Layer 2 of a small transformer language model trained on English Wikipedia (8 layers, counted from 0, width 128).
Take only the direct path to the model's output, skipping the later layers: a vector added to the residual stream pushes a token's score in proportion to its dot product with that token's output vector.

Output vectors of the tokens that the questions are about. A number n stands for (n - 500) times 0.0025.
"ted": 461,653,547,150,247,411,441,451,736,482,420,536,738,604,264,615,557,420,492,473,393,236,355,882,407,528,733,398,686,655,483,536,523,633,403,422,400,313,694,670,505,407,920,359,598,331,457,492,683,516,634,553,538,505,364,683,492,450,622,630,382,389,428,665,378,703,437,474,418,543,549,812,448,170,771,256,572,560,408,492,492,277,306,405,537,589,415,609,565,315,628,546,455,345,461,458,528,541,615,691,487,396,611,584,741,501,416,228,417,681,346,579,519,628,349,792,231,492,617,637,468,759,135,364,450,340,285,528
"−": 746,678,397,519,652,635,499,581,567,515,370,730,559,496,583,538,405,552,526,543,368,329,281,503,377,573,452,359,443,445,199,387,823,480,289,453,573,503,354,426,454,551,694,511,703,417,774,368,464,466,571,514,504,601,348,597,531,395,349,462,542,739,546,577,536,420,369,589,263,580,355,282,514,600,454,673,503,542,496,450,267,503,576,728,500,413,530,400,710,698,657,434,284,308,625,688,454,469,272,548,544,704,653,326,492,572,477,428,459,451,492,433,629,659,270,364,567,436,258,492,465,607,682,557,554,477,399,477
" College": 533,746,573,520,360,602,532,381,370,429,603,412,461,450,566,703,288,705,433,204,574,459,581,502,536,480,443,785,548,519,257,551,610,612,412,491,502,509,406,723,591,509,418,615,361,334,366,523,337,736,516,428,172,675,498,272,245,483,581,455,403,543,535,626,540,487,458,668,413,631,403,542,312,410,502,381,383,520,498,325,516,574,636,480,658,811,611,521,365,484,424,491,531,608,610,494,433,630,749,438,344,341,583,277,387,545,487,498,442,533,626,382,365,807,562,487,461,511,527,476,461,502,480,567,568,494,558,603
"it": 304,343,583,419,533,372,628,489,770,518,533,653,449,678,354,745,460,247,553,374,496,430,642,648,587,518,470,611,603,493,409,417,287,475,427,442,486,407,551,402,278,402,444,538,421,490,419,483,547,519,614,555,500,410,543,470,571,343,558,573,631,417,617,455,320,566,426,568,457,588,667,398,653,503,334,480,566,568,457,381,648,500,764,617,352,218,694,302,443,507,477,436,539,503,273,584,739,816,486,534,547,630,514,429,614,374,500,350,496,586,344,599,542,462,690,477,384,607,510,585,715,353,493,312,482,396,510,528
"itar": 351,878,439,301,663,555,830,719,405,444,514,592,503,499,315,748,422,385,680,367,370,515,388,573,447,528,545,552,583,341,363,365,478,461,332,701,373,453,659,543,563,277,577,547,507,681,396,341,469,609,401,550,604,553,401,433,239,654,627,425,740,514,544,494,589,426,457,539,285,615,566,428,530,406,462,459,736,461,574,429,535,417,593,307,630,338,668,584,347,313,659,465,577,729,662,537,709,429,518,316,602,536,559,367,443,482,515,200,210,547,403,171,482,426,393,778,490,593,543,440,633,338,522,258,536,433,776,703
"iction": 334,428,551,239,345,393,406,372,357,756,572,701,570,622,160,600,439,591,831,403,872,374,200,332,425,336,301,742,235,435,653,424,572,244,544,560,284,431,522,539,460,491,563,571,348,393,521,198,551,671,669,588,514,486,338,380,353,495,617,393,728,341,855,534,543,731,805,438,436,689,478,595,548,504,575,667,329,633,412,702,553,374,409,459,654,505,509,458,247,354,681,495,618,597,347,699,482,366,451,531,399,800,677,557,422,468,518,545,403,667,409,329,626,451,691,670,528,412,710,277,440,351,588,395,802,433,381,432
"s are": 487,253,352,595,395,428,463,622,433,733,467,603,157,865,537,342,508,557,372,292,478,395,409,550,486,257,218,591,519,451,420,536,378,648,648,289,593,602,585,428,652,660,714,577,474,404,716,536,743,537,532,335,499,731,408,339,358,563,295,677,622,483,296,518,653,364,601,404,478,605,658,516,409,589,619,443,675,657,564,729,598,591,419,469,247,690,136,451,431,326,618,661,474,482,564,486,651,474,683,792,487,553,441,312,459,411,362,528,544,593,673,328,369,540,251,568,473,576,445,635,585,344,721,215,503,358,417,491
"board": 401,693,399,259,507,545,390,498,432,590,312,479,449,762,398,629,319,310,667,651,168,336,206,522,623,532,287,670,334,502,675,102,369,678,436,375,693,391,836,421,825,603,383,658,753,583,443,729,553,541,474,493,513,537,425,514,542,552,429,460,440,461,880,755,388,388,643,503,264,543,833,460,297,277,536,612,761,415,636,441,338,665,373,595,464,582,604,638,469,361,639,474,338,465,633,539,917,555,592,389,637,387,606,247,457,656,418,665,648,554,479,293,546,582,238,617,632,475,389,304,282,316,733,130,484,233,489,484
"aur": 368,660,725,490,703,455,606,438,569,571,689,482,334,630,479,490,280,528,326,388,503,577,392,362,416,273,737,443,405,418,558,635,363,535,490,433,454,797,580,405,541,420,351,736,633,577,346,569,478,640,443,413,825,437,438,380,381,584,643,420,559,547,482,367,632,606,723,494,223,640,683,331,533,327,463,577,566,324,494,348,241,625,606,458,139,371,594,486,636,389,645,486,691,392,336,703,299,317,521,490,552,678,576,737,289,649,502,459,417,424,691,344,379,691,510,503,585,531,561,402,405,402,440,538,708,514,514,407
" (s": 554,499,414,571,429,693,682,473,502,701,659,599,391,482,505,572,555,231,149,600,555,420,536,445,581,400,360,499,434,348,609,346,600,483,595,499,595,470,412,397,380,414,518,598,619,511,744,530,715,590,546,474,567,479,475,469,447,457,522,477,332,438,607,499,479,370,738,375,550,519,529,568,462,369,580,523,505,402,437,518,306,536,298,496,527,632,527,505,550,412,334,428,643,505,502,525,451,383,539,636,569,414,399,526,529,565,652,527,545,359,601,397,691,492,399,427,541,402,492,425,489,259,557,441,697,611,650,432
" Arts": 653,417,632,432,424,592,342,598,357,470,649,391,363,513,341,664,239,680,547,135,609,516,412,354,577,400,515,474,321,658,566,444,539,552,543,635,423,248,441,522,474,454,382,444,399,384,335,501,211,638,478,564,458,689,450,412,661,458,617,618,583,373,567,838,525,585,501,602,204,550,508,428,534,385,422,683,306,517,454,417,396,543,640,346,528,742,517,777,372,301,572,540,346,599,312,501,366,668,666,580,467,525,719,326,424,344,683,455,351,632,493,475,513,598,376,597,525,628,596,733,642,434,572,431,649,690,531,474
"ce": 461,541,484,367,319,476,625,558,305,435,607,328,559,488,504,406,350,411,724,521,518,537,657,395,417,631,419,589,287,682,500,369,472,496,508,873,357,492,655,596,624,547,658,631,674,345,566,496,555,627,488,319,550,513,489,423,595,443,434,572,578,731,423,695,120,387,337,457,291,577,630,298,626,508,576,681,549,488,397,521,659,480,440,636,561,347,488,543,736,572,492,378,174,389,477,526,529,476,425,548,571,508,631,681,786,464,217,151,753,417,635,630,291,473,313,457,259,339,597,623,356,673,572,341,480,524,639,400
"elf": 640,586,647,570,563,582,424,444,491,236,455,690,495,621,262,516,538,575,406,357,486,707,618,410,721,266,539,478,212,299,687,709,420,525,412,662,597,418,528,701,437,378,512,367,323,462,390,248,907,448,404,666,185,546,416,392,410,666,534,611,385,511,461,441,784,421,558,261,482,569,369,507,348,806,313,674,532,465,332,545,441,362,507,537,465,499,352,504,473,400,327,520,385,751,454,815,457,383,384,396,495,568,289,495,403,608,557,362,532,528,579,596,549,613,714,576,538,584,648,144,623,641,503,410,499,462,838,674
"viron": 309,615,538,655,492,562,575,711,257,479,496,431,146,520,475,649,424,380,652,315,391,593,244,568,593,617,197,330,220,728,651,579,308,600,558,696,515,515,492,436,566,474,607,596,538,156,619,709,575,792,257,376,587,506,334,614,322,645,561,444,439,509,363,643,636,492,626,488,290,765,338,307,411,384,436,727,299,479,560,616,358,738,559,492,700,633,217,409,646,323,459,702,372,453,642,705,656,339,423,301,475,435,601,638,438,329,545,541,337,505,631,479,395,325,379,625,360,546,554,648,447,467,678,466,953,440,648,382
" Suc": 484,246,659,322,474,652,571,630,590,604,537,298,305,289,492,316,510,683,328,442,572,517,461,566,503,480,643,466,578,597,293,495,525,454,699,627,574,506,405,558,597,560,558,499,246,379,573,419,545,561,422,520,412,669,419,601,510,672,568,790,588,274,380,724,464,522,372,419,356,596,381,635,531,297,361,597,466,420,507,822,680,554,288,533,532,465,466,630,363,517,519,693,365,383,388,603,151,521,600,571,420,410,524,481,495,635,575,561,679,293,536,452,536,438,350,380,533,516,400,372,691,402,611,540,633,339,668,525
"ely": 250,218,407,368,382,595,510,635,436,20,598,758,486,648,482,422,512,432,456,525,384,398,471,507,420,400,603,717,527,648,734,640,461,546,299,516,387,443,841,481,695,376,528,457,667,332,498,524,617,565,553,486,282,352,371,647,576,344,569,570,576,547,418,323,410,437,639,420,753,680,433,625,712,375,445,559,608,486,715,494,436,415,770,130,537,494,452,516,607,403,348,353,507,449,441,375,439,478,490,494,662,483,702,433,652,334,557,105,383,635,575,642,482,655,328,594,481,538,474,341,602,585,763,439,884,453,482,377
"areer": 388,604,480,189,225,670,612,398,481,475,373,433,569,638,314,679,47,738,442,347,649,314,195,591,793,461,770,447,349,376,509,523,523,636,320,568,733,300,392,571,485,778,735,212,401,438,550,580,733,489,784,159,701,480,278,189,519,597,430,552,495,477,572,581,464,324,557,471,372,585,462,634,490,513,754,440,647,582,607,476,645,628,557,475,596,801,851,519,362,716,567,538,509,835,690,751,264,585,523,330,421,708,612,374,490,471,400,428,228,401,461,569,366,499,471,608,707,344,466,156,671,299,401,417,480,447,378,275
"ividual": 500,492,311,746,528,433,496,526,278,418,291,437,272,545,302,608,342,722,530,500,620,377,480,346,496,505,203,530,167,638,492,625,564,733,378,422,211,423,695,460,521,663,773,588,278,324,361,525,461,539,618,421,570,396,339,600,194,570,412,471,354,431,496,687,767,532,286,413,435,478,702,543,335,450,525,581,716,756,587,513,617,602,428,453,462,623,517,753,370,550,510,543,535,504,702,777,457,349,529,605,743,732,450,393,553,636,504,644,686,633,732,442,500,454,404,551,772,476,222,453,466,442,550,565,444,294,276,250
"6": 408,553,483,385,445,329,332,433,635,292,681,507,582,618,553,539,429,455,620,477,425,397,445,539,344,592,575,553,447,639,458,566,567,510,527,433,404,551,450,588,507,423,379,432,602,564,378,430,588,372,369,354,605,525,443,384,604,569,329,481,401,564,603,455,386,474,357,657,519,556,388,646,520,575,541,435,394,584,557,472,344,665,475,772,449,426,335,368,661,487,633,451,527,684,577,483,591,596,368,586,388,592,398,667,426,674,495,435,504,515,483,411,478,591,489,520,597,503,466,603,525,616,492,489,430,624,419,510
"ough": 433,599,570,447,587,333,676,435,432,585,352,448,285,704,468,479,296,645,471,298,282,571,347,552,512,621,384,567,597,472,428,547,300,475,345,598,675,430,531,504,622,612,564,432,676,186,699,685,562,652,420,495,389,405,408,470,475,524,646,174,463,663,516,474,592,521,601,515,634,647,418,475,601,339,567,648,627,753,393,631,350,372,435,597,455,368,451,278,680,334,444,605,552,634,410,538,262,416,597,381,367,469,535,655,446,415,396,571,402,664,577,585,175,640,867,237,549,573,420,581,328,351,539,378,565,571,848,679
"ility": 466,537,543,457,204,486,356,563,449,696,335,746,473,666,373,267,490,405,836,325,481,389,401,554,670,323,369,730,520,689,330,466,360,817,616,386,258,219,602,490,511,622,601,590,477,424,625,482,560,819,591,251,208,352,359,373,464,421,411,708,657,575,580,517,565,490,263,196,378,787,548,333,602,636,541,495,389,628,508,368,590,613,516,559,333,534,478,574,382,374,490,628,619,232,708,654,563,520,536,691,491,464,457,400,717,368,532,322,379,743,323,503,461,379,440,471,674,577,528,653,339,750,578,529,580,562,412,524
"ades": 236,424,521,295,442,531,292,581,444,630,681,452,512,679,559,553,287,530,690,392,596,344,399,475,212,614,423,567,547,496,412,665,488,479,630,771,496,569,221,564,285,329,677,677,578,500,496,543,496,683,563,472,285,631,397,427,757,631,717,388,642,641,362,375,466,232,552,515,508,698,461,544,367,315,567,507,388,549,726,263,515,352,601,483,202,632,629,504,434,531,465,361,455,583,593,618,637,432,613,456,258,615,874,507,480,656,444,520,425,527,305,558,476,515,286,349,512,682,655,471,479,246,653,496,626,349,519,516
"v": 234,465,481,555,505,317,564,492,683,556,703,512,464,391,495,587,349,506,687,691,527,645,492,502,395,634,342,323,734,505,389,512,732,360,377,523,478,509,639,352,439,336,492,669,557,607,508,669,533,451,607,664,728,294,527,683,434,444,748,565,529,517,367,542,387,300,407,593,536,649,524,462,375,561,397,416,499,335,505,645,413,592,448,631,549,506,546,520,410,669,383,559,509,396,586,541,549,432,476,426,553,526,643,385,489,355,386,412,525,515,445,349,695,391,591,391,357,377,631,566,420,550,463,370,536,353,505,375
"inning": 442,319,480,407,674,392,409,320,764,320,321,380,450,568,307,693,227,763,280,459,649,351,496,599,740,472,338,472,679,744,601,675,432,661,404,430,426,472,330,692,444,732,440,425,579,721,395,632,593,559,540,658,338,608,336,660,451,310,732,440,386,546,455,479,467,560,537,409,344,539,728,549,552,465,712,670,222,657,604,504,715,323,472,542,379,626,521,598,393,361,386,624,537,440,426,637,561,332,576,528,543,541,441,363,349,626,360,424,283,381,500,382,448,741,480,784,425,556,512,537,492,532,568,525,381,284,682,262
"use": 444,551,400,330,512,343,570,327,251,532,662,658,372,638,493,619,428,331,739,333,407,357,397,661,585,406,434,524,805,593,384,615,520,615,550,616,556,402,615,480,370,440,411,390,373,301,508,493,420,501,477,459,253,433,413,534,659,469,533,393,866,682,650,501,423,492,336,702,445,712,550,415,485,352,432,844,411,330,445,520,779,578,415,603,302,577,583,565,624,420,522,497,658,612,429,664,434,304,554,470,523,522,523,489,623,652,324,172,478,466,567,402,648,459,719,480,440,515,485,453,179,606,489,520,761,478,478,485

Each question shows what one neuron of this layer's MLP adds at an activation of 1. A number n stands for (n - 500) times 0.00028.

n63: 512,385,418,477,497,583,678,575,591,731,503,377,390,500,481,410,516,516,445,331,457,369,431,548,390,442,539,391,599,404,358,661,382,513,637,494,621,670,510,644,503,531,533,432,580,749,544,413,576,500,396,426,585,697,402,628,311,423,650,539,500,382,550,410,449,629,532,431,510,459,572,420,554,503,413,494,419,423,518,395,503,389,354,292,702,806,417,467,607,573,531,408,609,460,555,577,506,407,547,716,484,486,577,509,422,588,525,368,597,618,500,714,482,450,606,461,378,555,220,556,442,535,312,488,409,401,607,429
Which of these tokens does it push up most? "ted"

n43: 659,582,635,610,534,212,582,610,359,455,531,682,505,561,498,495,530,543,596,452,324,677,500,612,551,479,466,400,544,535,542,578,500,627,512,487,525,536,516,544,557,614,686,458,521,603,477,475,497,505,459,487,581,480,618,495,490,492,426,458,578,561,362,465,439,396,523,652,460,447,437,399,438,498,495,414,484,420,564,280,588,542,561,404,332,441,291,433,510,558,515,513,475,419,474,577,355,427,490,396,434,489,525,547,368,513,505,484,454,473,535,378,393,614,473,345,482,555,505,488,591,533,625,505,346,521,465,484
Which of these tokens does it push up most? "aur"

n143: 430,583,505,684,635,616,327,434,601,548,365,500,551,513,608,561,596,552,508,401,544,538,513,542,710,570,527,459,576,430,616,309,492,279,525,411,449,513,292,544,489,530,540,608,548,533,464,510,353,518,670,526,636,390,557,351,451,471,615,593,426,626,470,541,402,481,368,482,623,546,495,456,542,433,505,442,423,507,604,452,545,455,466,484,655,545,526,476,425,470,577,477,492,483,505,375,483,487,472,492,387,612,533,473,575,640,505,353,562,510,444,516,379,454,307,601,492,381,480,480,468,428,437,437,528,539,584,658
Pushed down most: "use"

n365: 426,593,321,602,378,385,510,505,346,631,272,547,529,593,459,474,461,398,585,560,419,542,456,385,591,360,500,400,516,449,446,673,526,567,490,551,611,636,506,445,456,472,528,660,397,690,390,611,553,643,549,452,435,569,303,389,500,452,472,376,456,508,583,516,542,590,584,581,530,503,508,591,463,596,604,397,422,719,375,407,439,413,487,455,438,500,545,517,396,560,434,471,559,487,589,528,338,500,485,651,644,433,477,553,386,355,542,621,461,536,449,527,556,437,477,530,539,554,516,628,428,544,426,559,422,582,464,513
Which two tokens does it push up most, strongest first? "ility", "ividual"

n109: 544,558,622,521,593,342,454,624,465,490,375,468,481,418,409,657,414,464,400,378,607,461,407,397,428,554,542,401,554,675,549,577,461,551,397,363,437,483,464,492,354,478,522,489,602,503,539,448,385,458,700,602,455,497,447,613,665,460,465,592,583,586,461,486,410,551,167,461,599,439,409,640,458,691,444,526,647,445,508,482,651,366,475,568,679,391,424,500,534,579,606,370,530,514,603,535,411,423,638,560,601,481,333,573,477,403,492,439,736,511,497,523,566,483,530,685,608,589,458,484,471,480,521,451,414,497,314,526
Which three tokens does it push up most, strongest first? "ividual", "ted", "−"

n476: 542,443,483,423,541,420,468,693,503,399,519,518,505,463,465,495,441,467,453,618,535,480,517,528,587,627,551,622,621,590,508,472,438,428,495,425,283,511,280,508,356,476,327,533,551,636,688,663,306,438,590,450,478,532,620,586,590,541,453,520,357,573,636,594,432,576,297,392,390,508,519,567,495,475,449,467,634,566,584,486,511,611,388,508,459,558,500,647,497,514,232,667,409,492,470,587,555,324,537,516,391,545,439,453,396,443,484,559,540,361,527,503,574,416,432,413,484,396,703,532,567,399,412,529,505,527,589,556
Which of these tokens does it push up most? "inning"

n427: 398,486,486,573,549,444,602,352,541,540,668,533,569,340,400,586,389,530,486,537,388,529,631,555,513,516,487,465,600,322,631,571,444,601,541,385,537,440,529,492,583,571,495,503,286,620,597,413,441,370,419,612,403,610,470,492,642,595,503,621,252,374,406,410,581,509,424,428,483,468,489,338,500,432,437,535,558,529,593,405,653,568,570,443,644,500,666,576,419,489,611,416,425,516,549,531,510,384,561,398,430,383,466,500,653,492,574,456,274,545,495,408,487,473,518,420,591,685,505,521,536,465,556,524,335,624,526,580
Which two tokens does it push up most, strongest first? "itar", "elf"

n275: 691,671,585,488,295,592,492,500,614,552,434,438,348,539,453,534,514,474,546,438,580,612,585,668,565,640,505,489,405,472,533,471,508,494,525,604,517,379,376,557,557,478,456,370,386,491,322,506,426,427,623,425,418,464,500,480,610,345,544,386,563,625,542,620,497,473,423,604,251,416,413,604,380,476,446,566,293,505,681,532,344,517,486,486,519,542,474,468,545,559,492,375,610,511,620,404,464,430,620,533,506,320,586,440,447,671,436,348,432,636,633,538,550,610,524,500,368,282,455,605,561,531,436,511,672,540,655,627
Which three tokens does it push up most, strongest first? " College", " Arts", "use"

n7: 444,583,588,686,472,604,563,368,490,488,374,398,572,497,546,559,529,306,629,581,541,466,521,469,542,548,505,519,528,371,580,624,495,447,335,492,549,543,500,578,505,464,349,548,370,497,440,529,610,500,509,472,453,631,435,502,703,472,502,485,482,533,540,480,448,567,467,567,533,520,549,305,497,616,451,437,528,446,509,420,528,447,450,407,477,486,510,491,430,702,478,422,446,394,502,442,390,781,515,524,592,450,534,452,536,379,512,527,542,361,534,521,478,416,627,687,574,400,490,408,495,577,592,631,391,390,495,477
Pushed down most: "s are"

n340: 574,379,389,460,454,455,335,603,492,575,622,541,463,576,621,562,625,522,285,380,522,417,520,517,412,476,566,568,454,434,571,516,545,467,435,566,455,445,540,641,449,715,534,519,525,403,444,415,327,588,571,432,457,450,454,593,425,535,456,489,475,554,437,542,497,604,524,524,664,599,500,376,538,349,434,540,536,633,513,438,629,639,422,464,505,453,563,475,525,548,414,546,572,456,305,555,529,555,442,429,481,488,616,508,517,473,423,234,616,576,616,534,348,489,366,417,583,644,489,534,343,323,536,547,671,411,452,654
Which of these tokens does it push up most? "ely"

n151: 638,694,533,440,395,444,702,522,503,363,299,599,487,408,367,564,450,582,639,497,566,527,657,436,484,522,302,497,478,654,478,558,537,478,615,250,497,439,470,692,761,429,561,738,541,617,399,528,563,475,544,369,478,466,462,382,550,360,375,319,558,427,607,425,550,453,287,481,418,447,488,488,490,603,524,532,513,494,615,424,625,623,459,558,381,596,404,446,670,625,521,554,510,457,483,442,454,321,478,500,503,630,441,466,503,650,475,343,658,472,757,431,392,406,582,542,525,477,331,318,513,393,527,623,484,300,700,674
Which of these tokens does it push up most? "ividual"

n484: 326,443,500,453,639,500,555,420,505,472,437,507,584,614,602,498,632,292,610,436,482,595,482,581,498,513,444,488,518,364,495,588,437,457,524,442,507,623,410,509,532,452,359,356,428,579,507,622,483,522,582,450,505,534,495,554,475,630,342,469,566,548,411,666,530,468,520,527,402,601,402,507,517,616,366,351,615,516,472,585,497,493,540,628,575,434,508,455,416,420,490,425,548,507,416,346,450,515,593,529,364,412,498,488,656,512,412,478,587,466,485,696,502,601,450,541,638,447,520,415,409,631,662,505,446,627,369,472
Which of these tokens does it push up most? "6"

n377: 477,622,582,491,478,598,557,434,413,362,470,492,561,488,511,527,301,479,440,514,646,547,403,614,587,630,241,481,488,537,391,572,474,530,548,587,682,411,335,464,422,449,472,557,593,706,512,555,591,509,635,670,515,266,347,538,637,539,605,431,405,334,447,549,535,333,530,491,643,602,497,624,432,571,295,530,545,379,486,494,584,369,553,625,403,519,399,431,503,555,296,488,525,406,433,406,681,569,587,420,509,412,523,528,479,456,607,378,617,503,537,299,574,526,556,612,567,557,652,403,377,532,583,385,369,423,519,620
Which of these tokens does it push up most? "v"

n413: 432,626,525,548,421,520,365,603,533,361,505,396,489,447,628,498,497,645,457,463,432,583,344,497,481,568,490,316,708,424,395,334,495,355,433,688,542,437,580,424,446,513,469,514,598,452,422,374,535,293,503,562,361,487,398,492,575,505,474,541,327,515,426,643,495,368,416,550,550,476,489,402,551,515,513,487,440,524,560,447,391,490,637,584,573,386,392,429,606,528,531,484,356,609,606,736,534,545,534,406,663,622,613,464,577,370,516,578,403,573,442,405,677,489,536,470,527,486,527,576,500,631,571,474,527,559,475,634
Which of these tokens does it push up most? "−"

n341: 452,592,470,575,481,456,402,452,447,548,464,466,481,619,631,664,426,480,633,609,497,410,436,513,736,543,540,636,299,503,443,606,490,381,547,679,503,507,524,571,486,418,625,490,278,203,494,580,360,468,531,589,425,487,582,497,416,306,553,483,623,522,676,330,497,598,493,674,231,500,330,567,254,333,411,533,517,354,473,568,526,535,448,470,537,578,444,445,509,551,406,503,759,582,631,405,594,618,391,506,643,399,424,538,278,609,362,553,796,510,627,534,452,536,615,547,577,500,448,573,700,688,580,360,351,438,339,560
Which of these tokens does it push up most? " College"

n498: 381,554,433,472,634,480,511,255,531,550,544,371,425,585,622,418,623,619,670,578,397,529,559,494,511,451,515,455,568,468,606,357,473,470,636,621,575,544,448,513,311,637,544,423,454,670,554,681,381,422,566,418,549,555,595,447,503,511,518,425,473,581,420,503,430,404,454,589,657,422,404,584,421,566,482,353,433,510,556,367,682,682,511,544,424,472,360,592,377,520,652,448,506,371,453,392,578,489,646,611,413,437,463,534,522,403,521,581,451,426,558,300,484,489,492,564,438,659,538,344,478,454,582,495,602,424,546,494
Pushed down most: "elf"

n452: 505,461,578,340,604,419,607,524,519,349,413,330,503,489,369,527,598,586,543,516,570,471,561,598,383,468,430,415,432,474,388,557,474,413,510,552,474,446,608,434,327,552,325,574,623,679,455,726,503,601,467,524,420,474,567,547,647,762,580,582,330,559,421,526,508,480,522,524,464,550,561,351,473,392,492,397,382,510,736,506,465,354,589,435,525,535,386,497,450,394,415,492,465,619,490,526,479,652,563,443,452,518,497,497,602,545,354,464,509,466,421,430,596,697,657,417,593,497,540,555,505,609,505,492,473,468,506,486
Which two tokens does it push up most, strongest first? "inning", "ades"

n390: 550,594,419,494,363,390,485,415,469,284,451,574,449,478,512,577,559,497,542,592,544,375,503,687,422,536,542,659,509,702,620,445,639,586,480,436,453,451,570,529,640,392,512,622,587,366,368,432,485,607,590,387,494,442,374,651,503,633,483,497,530,488,468,589,407,600,500,586,506,619,530,446,430,550,690,438,494,457,596,722,369,518,533,366,619,406,455,361,531,309,572,581,484,288,621,354,564,426,479,442,509,300,371,526,729,503,473,386,582,694,544,472,635,569,454,661,357,525,434,415,537,296,409,342,598,434,563,356
Which three tokens does it push up most, strongest first? "ted", "ely", "board"

n211: 617,419,536,704,541,494,573,508,527,611,489,584,252,403,612,490,458,417,356,547,659,574,525,576,368,336,543,535,635,396,510,454,411,440,582,505,476,454,551,467,568,510,492,478,595,517,697,435,623,555,705,522,537,557,519,503,511,374,405,385,547,582,441,419,575,597,479,466,690,503,376,508,350,522,462,440,374,486,495,356,535,593,412,368,497,500,594,616,515,489,508,460,615,536,517,355,546,492,529,352,569,453,432,479,613,524,516,379,521,315,445,553,471,542,577,462,418,541,558,404,454,598,702,562,429,527,461,296
Which of these tokens does it push up most? " (s"

n360: 481,508,433,550,386,370,479,328,648,476,454,525,464,375,556,511,547,495,451,486,407,523,520,510,488,546,543,531,580,467,657,493,349,607,583,429,557,588,556,427,424,514,493,383,601,505,443,540,536,597,689,646,589,528,683,684,579,536,384,510,599,507,459,431,454,436,341,588,612,498,365,536,594,448,609,540,414,474,489,547,507,327,486,502,498,529,505,575,453,438,417,452,562,597,441,521,472,465,448,491,529,505,655,639,441,441,422,367,511,622,509,488,421,569,606,542,410,525,552,556,520,428,434,460,355,493,384,547
Which of these tokens does it push up most? "ted"

n51: 639,398,417,489,534,400,515,497,487,533,526,402,377,535,429,600,536,464,464,362,446,514,597,548,395,448,631,368,393,601,639,440,584,474,649,537,411,587,332,527,519,424,589,484,435,541,577,480,518,480,456,487,482,600,591,553,564,576,373,524,538,520,418,495,358,711,466,439,414,375,418,551,518,560,451,635,588,477,587,543,592,326,490,560,575,595,615,444,471,602,552,365,355,568,593,422,527,465,543,419,611,431,422,652,476,416,600,638,579,482,510,521,548,449,488,489,666,497,415,361,595,394,322,434,677,510,459,384
Which of these tokens does it push up most? " Suc"

n245: 589,690,895,508,479,519,383,729,455,429,618,445,211,607,243,567,507,500,524,468,451,481,659,519,504,563,394,436,493,699,568,419,726,489,521,452,263,311,384,535,720,543,514,530,606,438,398,486,464,518,459,360,424,422,467,393,544,654,482,713,436,294,342,672,522,512,493,457,251,428,475,510,588,439,545,493,560,461,415,674,452,621,405,496,490,493,375,534,507,534,742,665,555,260,614,712,619,400,697,355,424,395,343,444,259,644,536,309,372,504,521,515,500,543,556,590,464,380,272,319,310,518,638,642,598,577,657,467
Which of these tokens does it push up most? "viron"

n491: 472,618,497,697,576,546,373,467,637,574,505,476,459,492,583,632,477,328,456,657,628,399,372,655,441,614,432,545,303,397,565,513,503,476,470,479,594,534,399,610,500,515,438,453,462,631,600,432,479,497,534,443,590,468,539,510,515,477,560,273,491,515,429,465,513,566,257,533,497,553,487,645,606,589,454,606,558,553,368,658,369,610,446,552,495,566,570,481,534,572,428,497,566,321,502,507,436,477,558,435,554,531,578,438,407,274,470,437,561,435,487,404,460,602,441,405,327,479,444,482,537,520,481,503,464,443,649,497
Which two tokens does it push up most, strongest first? "−", "v"

n208: 573,612,646,651,505,537,387,554,381,602,492,531,434,532,524,487,633,561,366,508,375,612,471,463,514,467,552,500,550,597,562,405,590,438,649,559,454,581,303,626,579,505,320,494,557,523,500,557,577,492,650,461,550,331,624,364,448,561,503,591,553,590,485,315,467,642,533,579,406,451,274,510,475,528,492,482,407,545,508,270,593,444,694,506,352,452,561,667,477,494,575,397,648,364,459,500,513,386,595,350,390,531,648,481,392,541,489,330,447,527,459,468,406,478,447,435,669,514,442,527,588,439,581,656,415,419,424,565
Which three tokens does it push up most, strongest first? "aur", "ades", " College"

n22: 480,405,442,489,399,392,468,532,373,535,589,591,400,563,488,509,560,551,601,542,360,637,539,379,573,393,474,448,549,527,591,420,599,575,510,660,430,343,567,512,420,419,464,528,535,484,457,557,409,548,643,410,525,495,394,525,553,439,478,544,686,621,596,223,449,478,352,680,503,422,582,412,472,502,490,564,409,561,618,437,333,520,353,541,521,526,625,548,419,648,420,574,486,605,514,461,466,535,552,532,417,553,483,671,521,450,495,534,422,408,562,503,365,357,473,547,548,583,515,544,430,447,452,354,558,464,609,585
Which of these tokens does it push up most? "use"

n264: 476,474,358,510,433,442,482,344,591,432,679,497,694,548,413,632,533,580,609,494,483,366,446,475,558,519,454,452,543,643,440,581,437,428,409,422,485,612,386,663,643,506,453,400,637,448,414,719,666,415,500,429,576,420,347,259,531,553,441,701,494,597,558,696,500,470,195,515,573,573,500,650,506,494,567,480,330,426,480,433,382,488,445,398,503,599,503,549,431,672,530,565,589,488,469,607,370,644,593,443,494,398,566,485,481,379,427,350,312,593,425,605,485,537,635,683,555,560,366,425,419,698,564,470,269,611,458,391
Which three tokens does it push up most, strongest first? "areer", "ted", "6"

n101: 394,517,469,553,546,442,513,600,564,464,596,542,583,541,631,432,484,403,360,495,590,512,462,550,461,565,515,549,526,446,599,399,448,646,538,505,687,493,539,465,476,570,544,284,411,510,502,539,523,518,450,620,468,401,586,564,502,484,634,410,434,560,461,448,509,408,505,486,572,525,422,461,542,429,480,489,562,595,623,411,451,457,437,453,483,455,621,659,384,505,373,716,530,567,555,350,536,486,530,464,419,515,473,482,574,395,463,607,513,480,344,490,392,640,535,460,450,407,592,475,412,594,559,500,438,560,512,379
Which of these tokens does it push up most? "ough"

n385: 544,524,622,545,331,615,502,286,497,519,543,490,677,348,598,470,567,455,424,403,582,548,602,515,468,584,493,495,543,397,456,536,443,523,440,429,453,592,383,543,476,488,471,533,333,503,630,490,510,550,557,683,543,424,570,453,480,622,476,536,509,435,617,549,585,333,540,423,552,475,421,587,452,521,429,582,402,489,462,487,497,473,601,421,486,542,624,531,453,529,606,508,484,704,454,585,336,655,429,393,568,450,598,456,554,589,473,464,446,485,493,414,490,602,507,304,408,660,380,471,436,480,443,637,343,500,529,338
Which of these tokens does it push up most? " College"

n210: 561,584,686,336,384,329,460,526,471,589,555,549,503,538,475,438,590,360,458,628,458,605,384,452,557,600,512,447,450,505,370,637,520,516,285,519,669,476,353,700,434,409,527,503,575,514,549,454,505,351,520,624,500,639,404,454,676,500,379,521,454,463,420,505,703,391,482,497,610,639,605,485,516,493,566,529,484,645,485,424,423,682,536,518,422,546,358,483,647,438,460,380,371,417,564,558,518,467,515,525,557,431,579,495,632,307,482,502,521,503,541,416,546,484,520,385,564,548,464,500,511,495,495,586,513,563,505,399
Which of these tokens does it push up most? "−"